Layer 6 of a small transformer language model trained on English Wikipedia (13 layers, counted from 0, width 128). Numbers have three digits each and are written without spaces.
In attention head 2, each number of a token's query or key is one row of weights dot the token's vector x plus its bias. A token spreads its attention over itself and the tokens before it by the softmax of 0.177 times query dot key.
The model reads these tokens: "er" "'s" " As" "p" "ir" "ations" "\"" ")" "\"" " |" " " " |" " " " |" " " "4" ":" "0" "4" " |\n" "|" " " "11" "." " |" " \"" "K" "us" "ai" " Mon" "o" " n"

Query weights of the head. A number n stands for (n - 500) times 0.00047.
q0 (bias 0.621): 520358523631249480529458480374455610632307573488420230417613323538437441496419483595539744460394447530451642569333710559500457492467488433463423355504094328561547303617804720282492295593521262453537924681455643562472763222284427543508746577500431575586608187578575512488287576456589408488561293855412671445435462449252317548620651537552826403496519442676481572630482585429580452692375
q1 (bias 0.624): 393612500508388758620719507666636595378551458493766712433425380508764519440533541544535472548478536354430582608493361308398327330614444578533527277414381723544612463612496358699377522511375471469338382519518383659479555279482598395295578257500600546639279436629525307605466476489481621384508424511461607263511474566718511322444526223450533571686413747533284662481555692448221640610664
q2 (bias 0.445): 513405666603465399670808656525408509178491491684557553568684568450541405322270442358546487467805465659417518662571629601894595346390579182129564318682427362480345509487280771311302661500354747349773705638377635460718355604590326416572484626268399292368401265626361357417482558389464425574523774500665535483582401346370292565537662735528766410417479377544148569769425474389538543432513
q3 (bias 0.454): 685461391563598697528475367443615725531464620311419726458723336406553504557367391532346755440382402529377540266710462670320250715392414477432570219436477326588625395447472465544718520185647254323703504645568315300662635632481626591446580602274554519322537492579640561530278357527389631606613548743377634527625451673696385567369516587616563291592496412303374411726305492468435659376520
q4 (bias -0.304): 492512590271468582447566599397596472487508666516470588558427439257574578546606415669470427504480468475357427399711375724426635500524402538596413423221574638563363358419656365438535484410648567479340473396512821564150464174399642344635636654593321558492410455466431355299773374527368521445724456663538496608418382549610504525304426437421599547782244472790556828782214634755400278504581
q5 (bias -0.619): 585791451224575437341196561266660564611392612675604265508345531405652463442307342335421611344516370431361472706654606557508553300331383781508533698447559525437504594455604484535496304500336528546440225667412496645574340719620496511327511457435571527428481447523515378580430469678525509342699767554757437958559574576457438471715615413437322166609591484548439649314350669399561453438658
q6 (bias -0.524): 575431477586714669464223654487395455554577376633532688436554567522507327635524514324398510519472362601653553515788513563453335465370464554577369362454589591536530614543461469384517432359251428493514465401672663461657511504435707430766658282450643463448405259473744480483630427544406385645537814636575355517462414464569290651397525341419448601478741247410484545382575455390546370435454
q7 (bias -0.564): 405575532847429551556470532670555386401386364484653563427400634295552535366387577572432447495555521634369315202642740294692472267164568394355628560320479350190258621327453500248571306691907845676483453775475471590500403786373600512622578504646540455454357430552557266464399703241461216400379768631437291447550435604709676656508513479527437586643364589614415475455604513616495463509599
q8 (bias 0.264): 359453375342548374529550715408572500424460458586608808442496350533549665346464573605652408339516595442344626352606633573343749375302508523391571472451524395362657312467681436092642316429480658696271482588468739460465524478492306508249662445561269605408704603443462657641479469488305679456683412734741135481591361420682519500401410607689560504335527512396127634284672449638491402646646
q9 (bias 0.389): 633460654425507782458550464468618349459567750644648349361367358481580477578420477630479422540618657450541459625410633662538455154638612379306651852601688295397514560613567327488380591231496489461541677469400603373662355146396405521475428460617442378507591580514376659444565650662446409504516293385433571550598633504365564293528561695574555464465591526456596442375718347350552377293282
q10 (bias 0.203): 444631561615461517581319435545500493612722586423593403382548552571633319604425595518500317333518290419443591417471500514730388449446520486518425325405655556537558515661579807452578661465601412605532392534493539591395410767476599264441632315394406302457530615394534328630355437619459469443584618688465286514465184640486344424554651457647336242697697702532394465625646362598188574355518
q11 (bias 0.285): 519717285708611577561545573546584273425592517574507528438435646690282681277579707432353492461524697525400675698472598351422398648444579450528558310192375496637172296761332369469602459367612374608572314483224528649547348711488670576739445236500454627320523331534565462382488199481326364579255566609521482442775402489512485479451643460412488839605530444615345582344453677666543422533447
q12 (bias 0.627): 535412454418516485368604492492419436397560357641282246632578523621450405415500504435389457469251420643375590653545489404508424305634622687739706504655370411433619648760245705567702628464593663869468782741472737488673492847425424454395448317381500399315705479565419361370249235429517620632466522457370536305496504523356484189550496732614440569640473261608134453683500508590474496479488
q13 (bias 0.582): 604523228554363326576744536464370458618736442347526491563538504476691486478592726332447589771085482248639505700316641513294430286612346558850587730538731093556566415528458316628559562427533692293523747330505505523401486400419147367326406463557655357556443634345398691592433505644773391454466241550475505487432671619385899612390657780281509639652469863472380141529475628307374523774321
q14 (bias 0.636): 231456553448529491595515625575601426338418535464448489496519661585446669392356580410222493589689699595660455276451277489604535403556433327699675602572547656403322401424552678376328405635380603496661786691451396594667429693529636415612514670363691417522440204660703625326508777272539265386382341514692517403339538489585500531429515618652485460362412485522276595528424334424391569539409
q15 (bias 0.606): 598634485418313547579472478567392550466539749338396797418722318668297281783569681309533623626600554602319402427708504541265617442671463545266456621586447455536722358650492431470443378599539565520512388508260819605621368438523511493332539580488767500407507635441674715482496204515516257580729339387380522392553646463366507427544401377492661558590419349346459371463579519602159492524316
q16 (bias 0.315): 697443500516341764727539313551515473474278727597507408522539665544496531588470496485478607836432436476794305444434544529449446673427725393442747612500328596511555648480676542403545645327488477544450466219362595778463538442250349493696355371512376507305525673482504566449674542559666565470573751392311651441395394431746285460514296492668466492335601419561306391338594379267325526639279
q17 (bias 0.345): 325457628850530739285396315752588557325531313432541627399567643532315347783184531390570542628591621381517219412335641383577517482601587158659463447318337271524425402509491831660840487603535500331504456426465544296547355651466483354458496569585601669544434635667588458696432783330582397691500654342538332403660792575335466458405734596546796505250392298675190276472481271456457650414567
q18 (bias -0.021): 579485524661237326300755429525467496356522619683383622468542475458466447486380432608524596352496767500548474469237619701641517474712644707537246493597500570431468459625441430569311557424493507531396430597537592444579637329777434377529565277643361486378476249359458546535630581453416539610230605443464259379398674770606389340531549672399383627481213515695448598641274580672488439527485
q19 (bias -0.410): 570365492539532388545608396431564500415609500457530452465339473621483574864599651407523438478360420526492680695549565281342530480609462450431504606447417542537558718397585584367559352476274555701722312610593364662873431539406715469539433504520273337424515314496392592703050654500021526480406355660444296488654722458225484398496640532816600625712363561636405437525694349484517437458284
q20 (bias -0.343): 346541496448612546704457359677560658194553516636374572522400417398321360609362650546760587586571392349500423599523482410465585413728321584614516603515603559668356408492474616467522596789451519414716605456356515462415439662691485356362309336573938529515358422648348478539625706460504516530332550559710436394563423489597639452693543590290391573313571326320371363512314217668332515500458
q21 (bias -0.553): 719609772541471197725417528508475407382614676677405331614613463531452378520291379671420398500487391362559345549405596451657360487705520455317690401521691340516447526314542416458375491354781312284572608305606631316752496354434567403361457454310407475534759670447403330415764815578548667395397625409495290565663574536299422572235600487749471414563789240829665525298314525470855401504638
q22 (bias 0.293): 478500596781463441450434609486526515571492645651560684424330406578477321315258297557479529651418451459459638536673536522566297720508361536435638508649644666279431562157606508746493365426432455249386391607485519481478333451280780547376323410684240361523578768576637558565711351614594508358380421412565661635467573611478628512436423384536436257663671538256553444648423604511726493563404
q23 (bias 0.217): 424504364632333630412576571524265406637516736199588591548677504334419738488374672442617496379869484590817383296475324524538659479550363496293844408793448625592492778466268582340419605605595658431591390388533623554399351629468573610524489675592289544636446449496397583500509604596325166357321694404283412528480643324655464135371369590612426589422332264414544714461527463496388597590642
q24 (bias -0.219): 436544713688549450345644724484520239495582453472492369536672240619504424603464379735337413371533565426279683690629492414538357537632438516541637384600476663344661391404479459627536554645521613683920509066529231595328697685452508480488700528487594322246222639500692574422627634671377483496404473313526472445468416387496337452314517524728573346569438718480505436699337395280206628398596
q25 (bias -0.089): 575302295471519734401564526548658569444512335662435280571615292616420440347248512675573567487577366426492598659457408588349347585554646567609556430727519415432530390393492281577417599405453652271384230431539734391410372596530603401317781573335504478473722424316541615544416576628328385676758538387570617548705484584607324463716413450662435367467526419731710466377355305802744458556422
q26 (bias 0.466): 541739371625571605535574493598356458433455382400599530540535584218714410478635504527446759648244515332315454384558435630699532310618496595279658769492641794525453334434527500441597508500584515291686538798713342519300348435297440449441392624759595324489379379424591551518414401610324536339528288452488427646433508604294555464568434556496700712572629530485151578396455377581628467390369
q27 (bias 0.404): 484282335678455550462697392880567517644679647468636550572500584595230509492586589517433544527496615606687356232390445536719469433492437657399283487416145395485496700602567546560606436443379562123655324627588388748675617496322393139420715607742478403546496500726540512452422354379707611294434381362536528263557607409426556324678406500439537303513433404566490721703571451584070516435661
q28 (bias -0.618): 592605411452476629236915370551578520838410526500294340575319461428618627484577316293601575464778496511418625348366235394733612351641582409665397712496307560668461181584587439668742626544409715521331450483368414571460277659344272300587545277596393591648558542375590402523662352604534491651591356512469324389318454570654572608597437414690516637275368550565674440309773322375415588594496
q29 (bias -0.008): 570444511709589322565632247399432545513827618456314365652380648656477628456600454530472413476556597384763619321519361540551294538610325627576700420385389476517432523592647459300467585555561474367141404433519710561607500253368452694653524694396595598579472531310522331597313385456609689343384261654593695602652608625530595524425357534575444411540471795230527511623383418469385389477458
q30 (bias -0.179): 567492379386517557430518516459736581252547357671608320677430434434434421426199234440658327616330364585308356274530589431602391435547403550487545595695680325814439771351586564263441732513849635482534624424448734314579461578567403529595437309369231591671508346443594697549180645454425582458627467787500326686412478500644633911508250547329436615676354552398813584604477390248477341616396
q31 (bias -0.433): 574568411585496325426489531628637554548467556570527522462770580672574359542571537638244538437558411477486489508441750566388452482566685392475613643515376629577555227330224137748411515351460635523482528473714460526281388636553572507542483464647474566572360589303493607376455603437466469195554425465659345521479441318493633263445648471640511457534822605543231457385581450614642521477273

Key weights of the head. A number n stands for (n - 500) times 0.00054.
k0 (bias 0.712): 728653493430752245539571490490428394542390396695275397563595570411443585556514402451389626530435541534707514624595399355500559604472549567611522353413686410388414732507248610630527535622368401529434573337227274664587441429513544566527500589331702783483403436539487503638293379456539529503463481507563605720500532386312487456605461476648486448576500497301541422566437551259680271547629
k1 (bias 0.568): 478617531622455556614300607437539611343392374503537566415349519412557466374662560447531595461337620473516630548657531534510256503408677453546620500310465304348434389557464706580558443539484371500546803541467396666308582493398724606468639536584761440549475530519491425332490270404728332614357673414338707535610335488578462580512574490472552296524621398373403510576426364696468529388517
k2 (bias 0.521): 545468466629423422555639332503482241508429685628517500342482414581375452562370551439537514303542525445685457553750692466585503486410520517457548446511552768464551642558418581504430551406457535478711417694354433637705411327448507476693388655591422342304436390378333537398330597490327458574398734497595492507388817324500562462584697620679553523613345024585294427406462644504632524581410
k3 (bias 0.445): 760448653582657662489511608392679700441482489692523440466568378646420341436472532691557372462388465417514647574468557396536454557489477374302570500714304386503450518608564556469320317524419382423578520504578608791507136663466570570558613670353669384553444377574574372564471308438573395308586477449613785537535410330632309563567406353629486273726527475528421610500477521439481300453257
k4 (bias -0.455): 550336549651613642560233689669293486346303665423641379260574593507674482367442384479490394676421589547500574394525618596660396448270562480284471437570629265455536426662652356431659486524500401558361442569427562367672594623359432602463373592500543543348467443520533265576471277507682563469562322480274500553612348461479540613615422668330483719587634542390435510445578735605444537414588
k5 (bias -0.607): 424535419477595556533438469544369358611536448369616486575438691695544719698440338411490514458542697494333663287500554453610366461704608459403248518529288589701626406518414578728395406563375510452468508519824249597445646481555430253661549665428403376255774460639568493456537508621360545475466422669431240346535511453721438339369485507586475340463507653447630625474489489514369549338417
k6 (bias -0.527): 514579581472600568403543477437500281493467543503423536471457563678570476500403431548472334413550544648438440431328427426620648434533517612482550386485541649478656464615369317520401603573527646509411355494670603617462312669514694540606396541582429540200590564548293335384546416558374554421651536673522289569556482407447474513587470630460512331469407512686602375566529474542510584293545
k7 (bias -0.613): 233490513624583687539569551642426255125630745544578465483619510416290583267514596539380611565559642436602475519471487547616616588475763442380599518621648426516393514382518549473600367490535510401500699647486647429428426481462524436578487608371213500360556486570473628400420730524307425423433419357530520551600432487194643363437702713360626357418573475598322738552575448472534476515215
k8 (bias -0.042): 608590318482717728541559545652416393331574405497497621464324438483708490318413592622500529723641557408473425440565494407417411470547471442351472387582655274534400562441686483601497672503696108353395601627588631503497422388425423494510382400404465679554462493429648639510350452425469489343771426454446508441669500673507546575423656577553483330635618507671258510415395490411617526661309
k9 (bias 0.542): 351447524530324473383559619534351386567649540537609674460510546507441428702465532609536537424421531388674290443422557427310329615468587561490503471568466510473506753299500276496478367591401469460455542587446481510574647435485443609696374651532490442538497421552375378446605531565737334491322413775684725390538516509421635456434422532477472619520392392373316475695463638500441410652751
k10 (bias -0.086): 549506447563546730583616512506653410410366256460613403566570602561458439467525519365438509635444602342403684382303624470642532371604547494547627405576402595454434344650287624579571506384660374523412715552650550393549500621381562586443658349516546539562500523583578464536451565527452144420533387458467535322564315441630512441473513729539478322520376541528183454507580482614503671461421
k11 (bias 0.547): 437363573486516434355566537444471731396400617594371484621523475527364417432506392393570330524660468588519490497628369460447676623555384217270513565500573571431482707315345458496687500414510386564604532375500776562516442476334730608369536602579578612439549493654346503518517532390447503570459592475410485531690556362468497537408470522683526434337646419404584560517680258490349765436595
k12 (bias 0.698): 437646459535411269592704562445342561600511556525396500653600497571515252476397511438537566418446290206493544481518647404433527399489404389442459511350370771624541460636576453341415592426561330298442620632352360500746533252468539634479593635738643451507432519569490534459556476699373504557534571427620561420387957524618385492449618600742736400447572594418458419447485525427672532137321
k13 (bias 0.596): 376334471342568196911528467351307730515486461547478562520493569657394482477663385715568619578387670469558367732524507431415438434503350450559597490636561630481625539616510305409311451470493286504476489464217408524305483470497449556387494480623536497631484394447464454621521530520699485551471553373552821507514553490428643682317458449291603445529565586298654439769279592420601513571566
k14 (bias 0.587): 655398466676413594288587531540429303359545540569518435519533484567643487537542477415604731440506680444477371626549466157540436536343491516392608497493395548626308573540536564629500530647432506402575655568406590474459546385393468556650366442408568657600454507451385618466604794311386417548318681528396679503430576478218519397561440593412632524384638256565500398507583334365666573577572
k15 (bias 0.706): 442472434560652373450223490319343517453619424612533430608600396308705403682707489504642493349649500465612546504425593540341612662489387507215354635422681591610460557611584323585146311407219493551711659456440545535370616466745431570669362597635602449647355572527513353527587416514435496517581469548552508564686564580614317555371529528482375673312543493444409476445399393390629428442450
k16 (bias 0.476): 448428431719441351524370583478440470478533541603448497414456586442394394577402659102378519572404562563679291622355566373411406347667541529480517709695484253608370571571250381489412286647403549490557622549663592480523373361539618538487491372520642689636538568623319522513607464555799560615447635432564433375500670509388593577506330596423451621514384360652578549430539546503547425597419
k17 (bias 0.272): 488643539513349880508470607516508521431612478689504640608424397573351321512157601596668484527710471612566441439307347666752586616521429297650737399454617790446559555525396718674358437837355427380492528370181430483528517291532688480684542435424630504450410589662460725575509690488457381623307450404668663352484458284250572421504610496491410558243496409636300240566318414395437528740047
k18 (bias -0.346): 478525476470393415568520421662525326768465497519476490375578524309497346476544581653614497710402346549440393329623587406513425526302545335385735445301559696671497348649503431458693315668675450411484348517510307519358465425392487558460512556704384405506362634579476503563559594512493449399500528488629371552488364449513586698551546314766487718513635404456470441430646472513590503480616
k19 (bias -0.452): 370508655694500321516598686434610455665546290422574390625531379512774402496353585699471540430526602348371218272403637315571557553485565533362639442492738671440475787267584534588683512466653579579569500396664224170411298586530459609588598376457289342508321512554405555601204554445469565605500400633549402507287636558432511528432590327731587316536576618538599690504402500361496712275438
k20 (bias -0.091): 565454338339184634493472477390295503638571633523500523484514594483576455672673664534529254431443453537487497656438439462549630598541691516405507643442451662441789558558389604452441555464318507388527403613396286673457702362601433352536311410551511354473560566551368706494573548304444331657550563343507511234649538548334435486506538620489520576493570412617567398536424344490654747437442
k21 (bias -0.586): 376442455416415824458539451543600490336442364577618370371391411649549535599232671338555441507514357419572270449626376516511371452417474622541271542677567536385343507276383445530557616480507324539338241471328422587597507725470602474589655507664371351349668479529451510604514568733663460531522372563632573613638335604639586366672320534669582552623422342497646399525702473451582547650570
k22 (bias 0.492): 472461332415626526626339448570573399552710458316618449612682524583220493476461673471363472390532626461674378584511421465410401522544438594485492577434425356574549774615314363508393541575380496504445452614664514423727671656465586452507687568618732377359459429434722552593376361563748446331550544380411814521532485386482570255665448475120576309642479496298521596561558550688176323477471
k23 (bias 0.022): 623413417541405537320480426548750431483696716481764366530394341488382417655417356469449541546447500410362231387508551720468652415515635489272460683438383633429493672410527588245281500564585500724658735468469702372567431479612454602444408473199452511669507235599434397467540706507345422317329773485776219318538437380644415573358622511472630582536722238603477620581389633605705489456512
k24 (bias -0.492): 487446509676564484467543503516665609522503473730623600497437509473517557444529451562515584570445586459174724524428494444430479468386537475461449418438421588254688394414497539436186414452474497429516698771600590373588481632384730559397598417480486178552476580377565395540480458396517438586531465516417653597284563405388459493466560503625683465609283425510450646346691302418630500581507
k25 (bias 0.234): 493503423496426533479598389588344307417469479652579480457580510511332448464413524650429539603571406537412390607531635701398503517551297516432227442672194333516646510698534486470557497407650423246759542514483351510702667489487554678625422517573546375269471472668474506374500285431493460561511507688562817461690490626369454436571399443386301726600497640439528447794485527393415473504455
k26 (bias 0.282): 458493554418361565575310416455503410493523740490755607335726249562421562429464343584364497583577573406319350581572583327538235524520500400328696517493421426603583527466621450563395541510456441319473664363409557510402574644432543602429435728548574545738386714465452593398451456347490461696649397516486711413470442544649468451348514570409839446546658574497370490624392563340482434524558
k27 (bias 0.549): 613604571340652446649369522529601515608504383632570605308577435337473531464704626640365626297317533364687439318550607453450638255338422601330488466329441712465439308554470578537633385732485456652421408528470534481291436375398667708409445522630653761564422589518529457625430414438446760779146886394597466417515577415314380453596550500343384637429440666515314478441605493717398383325549
k28 (bias -0.535): 366556558500481721578394496482576485390504460511422664551516423445676339379312388623414478715261575327302500359299287511323342630592511283688448427492687460599467212590424492610627535507730598405554682380443758208377607233418485373316402391671464717652590708544751547670457571548551476602601366530508461529451480717508526733345293462460386561653543760417464268564410492635612575599485
k29 (bias 0.083): 581448494477579146497465604476386506558420481410328518542566313596560357464616769491468432423460521573460569588547631471354564426503588562522320516628545539368482654497435570364630292618432521606367452594559567584440658560497180606369670369491458494666657564303423459582420658524583671436353520491417639711412308366518369497596484469413534464523570506491631585448480533566554346590506
k30 (bias -0.052): 507609475395369707628602471664394504424432488378634466463508577457406438445219716523389478722278665421447674752427568471578471409622608478450544681704552341444471632492420481504459686433553519208390492580568481331537279382589166612559287605450353570413704324547326627558472450489500346166592247493565974482504640389601485376460632643500583573432547298428509772608484717481591441476454
k31 (bias -0.532): 477476616564515464414392417420686467324578422520670611474613474602503565373311451410506491617557568603327406560622534334355562371455517558479544430570582387536531362427644351679368601441443423509500480484383527494509683574462583543298533512482525509440517444608592815486655690677481439589497326564535584422509417628364462500387402378462610458535395614288599421364571355649471632590363

The vector x that enters this layer's attention at each token. A number n stands for (n - 500) times 0.027.
0 "er": 445503410551572541437554541502491516462433520252483562509465520504626570486541454224514541458747553557427558452393405436510560580496540479522448410437442649604437439555591648504584517525503376589458536467596545508582423425545446486416486341513485497533416491570550495502565529502415445452420449512475413424467564472634485561497605481485506533505470492517448525547573453537457613418566
1 "'s": 456467522438436419550595453554502524479511477393512463573504601515697548535572545410456571604451486500400541312457444565406537518587550630494482408474425718528492390580479602637433616489529389645468498506584559564555530483576539376413471412449393475481486511540511518471393608576451544515541405518458032495393531515501542526419552543519491489424523509549361495537514452571436635393436
2 " As": 510642478452395575470469430479500458546537526354502458539481560576687588572598550449415532452447479561390581360502397511459502334526531597413479397455534659576522267450445558494515638449570447608410523556717504495526498511526494506388400452421401457417538433583461593541504527535505530570504464538421132496465523597541546555523513450593535575425471507520534564516478504466462662451393
3 "p": 501542435514497581482491523539531468454507452414467434470527558721611586539485489490472462532493468502452548305507453526439604380593569500499440456369551669604395348542514549590516501467538584574517481579669488484474535498499408456462455459357439438411542519556445508557473510649387571504613433587312124502491491481522520540337406524558471520446508476528591583414533613531497654380504
4 "ir": 443497572490478590599497540616571415512599522409478438479428537589618562536562495396421429510423501529358501300449481548400594498546537599420512547378532635555456309459442602652510517409489537591416533536659553489488648517537409423396556431368364419456560482488540543412460529676419574491500463534462098457512517540524491557568504548567541493463457525534521544458472488470529565401542
5 "ations": 465512475503447500445494556579441475492514547429578517539483494648638612557555472429440540474438453494442586311475444528471562465634513595476425502504500631587552333550500612514545546429539478606462635590695547442451563545467487366426453396380431445387550502524517559534437497625429619499463432566395049420419451565525572566520423501595515486452444521545338542483479470567539608400413
6 "\"": 468477490554548480467611527486508478537421437389440577503482524520684560537564510436383532473533454479343515291460413463489626410724588549522472482516439562562514354599609593511504585489541371620431486514687526407504507486523485384372518533408474455487524481641515574508472520580419568519546414499416074439399536560480500512496557603516542501497452504531381461464557492516456642453531
7 ")": 407540449534498556407582478514467460499415454355436551444587485560677564556573499423484555452506485488367546329455452477561607510645573457484523497500456610629514277608543591581527583518530350649451481547713536440498589529564463456424507443410458504574556496519507545519439509485412526515509414548415060461415581566477532485477545519488593422415419502533411458482501516491484675464500
8 "\"": 479511494549549491457615525493529483532415447358447604504508511497657528526548501443408530513548475471334521276481424459496631421702606517483465476505458556570502347591605581519482604505558366633411473520667526404498513496512492366378510532409468463485499496635510567492494541567400558510532426493407069449396573577486497517478546601505570514471449478543398478492547514510438654456524
9 " |": 462600513480484501465506537495599449561434439382450568540509538502667502542545498495482502504474469488370549361464432436543617474608598535446532440432530606599483329538540634520465585538578313699479575488591516511467594521544454435473466431391473546585533554508538520449439551553478491493477481494397073435343534580537488490360522531512593419465463523575313549457485544489416690491504
10 " ": 430570484454491489467520524487571427586423460381526547570504595480642429489486484479520510494431445508332515372462446427516583436582552504451533425452508645617514366521567692566484571528551472567476513560673477478466634499484530427447462436457296508552536474561514592444481514538463572512571397508392069460386561611523517469416543513490576470432469488540400528465490585509377746472538
11 " |": 466576501476464483490484545480590436588442468368465553520505556513653521510544511512473486536442454466384578341479447444562608454596575531428547404409516600599488343522541614577452632527609324663489576493604503488463615537515454384452483429420466541620540565501534519434461539566465501496453496510398092463346500597543521460357507539477622394489494543555425558452466543542407670468462
12 " ": 432550482458473485490494532488573423615438486366535533554500599492630445470500477498511506506423443495344527360492453443520574438574540500438545405437511641611499375516577680618489585513564473538475518556678469450470647500460536401435461438471278506553563476562514589433500508550452584518562401520392090469400532616525531470414525505458584441450495506523484530466469585540363729452510
13 " |": 458554500481454489494475531488599432604458477360487548517506559522648534496554501524464484551432445459396580326501453460566596456594565535420552392403516595588480354518546598605455642510618334641495574481611496476461615528496454367443481430423460542626549572506531519434471537569467516492451499521411108473355484604541523461351499535457621374504508561544477559452456548554398660454452
14 " ": 425529489465468494493482521491583425628452490360551526551502595507625458458503461508508506517417438490362526351510453458515563454565539503438550396431516637603483385511579663645493593496573473524474521553686464435473652490453541396431451444469280501546578483566515585431506513552455601512559400529405107478399514622522525480411509500437577421472509518520528521462461586548359710435507
15 "4": 529470453473486533560469479538445437596465489335490600500545500535615474497506499495518563512441464491337548323503505533555612434551631573419583380446498556526485363529549630653472580416608512540492486547663477382469635519458493383457472456440293595583533549537545502430440538568449579492397389571441137450370502632548527522371442519454559460507460603476502544421493583522485676397522
16 ":": 463533487442482606520529506496524488604542472309503523476501540507624574488611452483408498563468498476413517358533484489533541514566556525424619438497502605539559387534626601605512601481579382607438519512613547533454486557491486369455457452392353506561519554494628524498402592614413564475505372521447068441424525680566522503300469461501543378470425519534590505496450536508429642360478
17 "0": 498538488437450553486480393534557519550460553335542651543537503507621537478484410529500650596483489520421545332499445520484538551467595550442497457431533610495478380560521564537475512386640497551483522542694509405437633488479469415430448477401273562564544588508507503462378537563515545432516463533456083401483517576523489511289489487548535471464446554539515550496551572499422716404521
18 "4": 527467478475525551518495390565472496549494543336499620490587475540580504539505448518472559586492514493380577301545499549472586532481641601466528495489521562479500391551514595558486538372628517558422528524655513430434618485451475402447433463408241571491552544563539520475427552555435567456425424517467099414402500614557482580359437492525545447481396598472438571478523581494459730400513
19 " |\n": 428546528522489522508505469522601471461522479418475559554576535476678456500597435556463563572501565408425632389457480519538538525564556537392588407459559610522447322592527596493497524425548370553418588544657570375387469467538453419382419409470409522579543511556546524476525559547403621419476426453491090430475544574528474517450584515511601354422488594523410570481405516500498714394531
20 "|": 520609470535522546514586540478563457433551517404477523491511518464693523529498465449537582577474526473405541323449454430531560473569574485487580391399537630595436372527430589524484569436597323629448539481621575456445526528537496477429448349471405510616507486494548552476478546558364467487502414516368114430349528509576532571402520524607593444549529585543427595485436524455448703389505
21 " ": 440562478477554490486492499488561439512483474431514491566508571512650476472395447500509537525420491512290513369450470420474533494563528483439574398466556602622461409493479701500498614471607472550497550541657456450463580512499546456457476424450264469487530434607505630480439546546356559517557399533410107519445509593550534493363590527561561462445531484556480565453474566480428783433493
22 "11": 548455414441481537581486475510498471499516536404432558505586546513614525459437496488512546559456494509277521315372482468525557499508566547487584362412491623567485379431440636542456672424642548580504526568681501404517583525540492377421476425442310555548455572533551490496382557506376516554503420550407138537446523623528480490344516579515590482491541555463478599452519567445510677482472
23 ".": 394477527471505583499544580469475476510473437427529554450461538494662540500540422529468513586478546487288552278439440429549558446602570550457595466474524601499488398517464548552490569423582415554526531549622496443517565523547519405409447453390371503504577526561527565526402608560369462507487389572399056538455527678546572517298578516519627457464520484510602509464525521556464686391447
24 " |": 470585493481491492509495491515607444524464468432461559495470552501657530495478491537471504582432520475360574329438437420526568511575592512427605464455536547571482372530515601513495593525641323682481576502599497461488590534537451416476468455406420503574505542523557566478412587553447444502468509494392080469375516576561532532335531546594601349454506544590389553387519504480440712463424
25 " \"": 538606472487502545560495578497632514518521493381498531496517547475639484434533493483434590564482527452365480332436418459453514468631569540447520457537490592499427377507548586524540583465626305566362494631716496428464454523551504454377494501435370487506488474593515636432517621581366545476507393510379110477436504515581580576400517627574561468454515516551500525466460450560421585410489
26 "K": 476562459467526685524507493467521371496448492389469541523501485513615586500512582496417586518433384503399613402430473501582561482537604456381543450386570602565426344466454509429505525455639500557457504501667536390459542476563496424393428422416321483591574410658551509509490583491517481515566343553448144550428524617580575536390506573553526413456496590576555467433546590556454656452466
27 "us": 470671494453477631541500503501594455513438507374539515453402457553565527535513491420374555609419588467400605261477470502535502374567619533398535458493549551518442339482507588540529609449662549605411523475680567431450540488486461414439496497379429502434588535561449551494536524542355514518532373540407145565482488579493527614434564455601444499406396480524577532507528489552514707457468
28 "ai": 441551505478526664495509571521609486501457578387581469475528543502634531550451527555445504547424478534362621377407396605480576483538573480414455438478574608533493348485423561535489576469579488577429541497719549382477536488406452359437523462398339467512511569495464554474441570593425478455515372595445072491514574661576572636533399566502545449434426582527473512374439546491523633424467
29 " Mon": 487595486544482637494482444469617482481456474434514457582553550544671576567498446529501580549511476519343527355482469515460549343616632500456594502486535540470471313454484538559513648488540481598489451497726548461452483509476418433337458458366296384455545469550572517524561490608395454560533340509489184520469514509513517538426472603473450492623402593533524589458403479485466694496467
30 "o": 496513545427509644425503534494579499485479505368467479494529574548534564503486499486464494619473446519343593354504495519449491435640556545461512487522587593444416289468507570556362640520610567590503491551770516359442511483458414338430483405456382478405551490561502609486460528584484480478597394581455099534480498642523522581419428429608563439563426541552430548455437494557577604437514
31 " n": 518523580501494560519549421571630453427529422438453465557483530571565523452465489512432480620488464500301581395342434521492561357569535627476564492528463620508539410420442549528496581502554502504469565527717453472516531500480371444416444481472320450504515529654624499503486635602420532450583334543525101434458424621601587518384509573525521454508505463580510591442501531561447550337449

Token 15 "4".
To which token does it give the most attention? 13 " |"

Token 14 " ".
To which token does it give the most attention? 13 " |"

Token 18 "4".
To which token does it give the most attention? 9 " |"

Token 31 " n".
Which two tokens does it look at most, in order? 24 " |", 20 "|"

Token 29 " Mon".
To which token does it give the most attention? 20 "|"

Token 16 ":".
To which token does it give the most attention? 13 " |"

Token 28 "ai".
To which token does it give the most attention? 20 "|"

Token 17 "0".
To which token does it give the most attention? 13 " |"

Token 22 "11".
To which token does it give the most attention? 20 "|"

Token 20 "|".
To which token does it give the most attention? 20 "|"

Token 12 " ".
Which two tokens does it look at most, in order? 11 " |", 9 " |"

Token 13 " |".
To which token does it give the most attention? 11 " |"

Token 6 "\"".
To which token does it give the most attention? 0 "er"

Token 10 " ".
Which token does it look at most, and with what share of its attention? 9 " |", with about 100%

Token 5 "ations".
To which token does it give the most attention? 0 "er"

Token 4 "ir".
Which token does it look at most, and with what share of its attention? 0 "er", with about 70%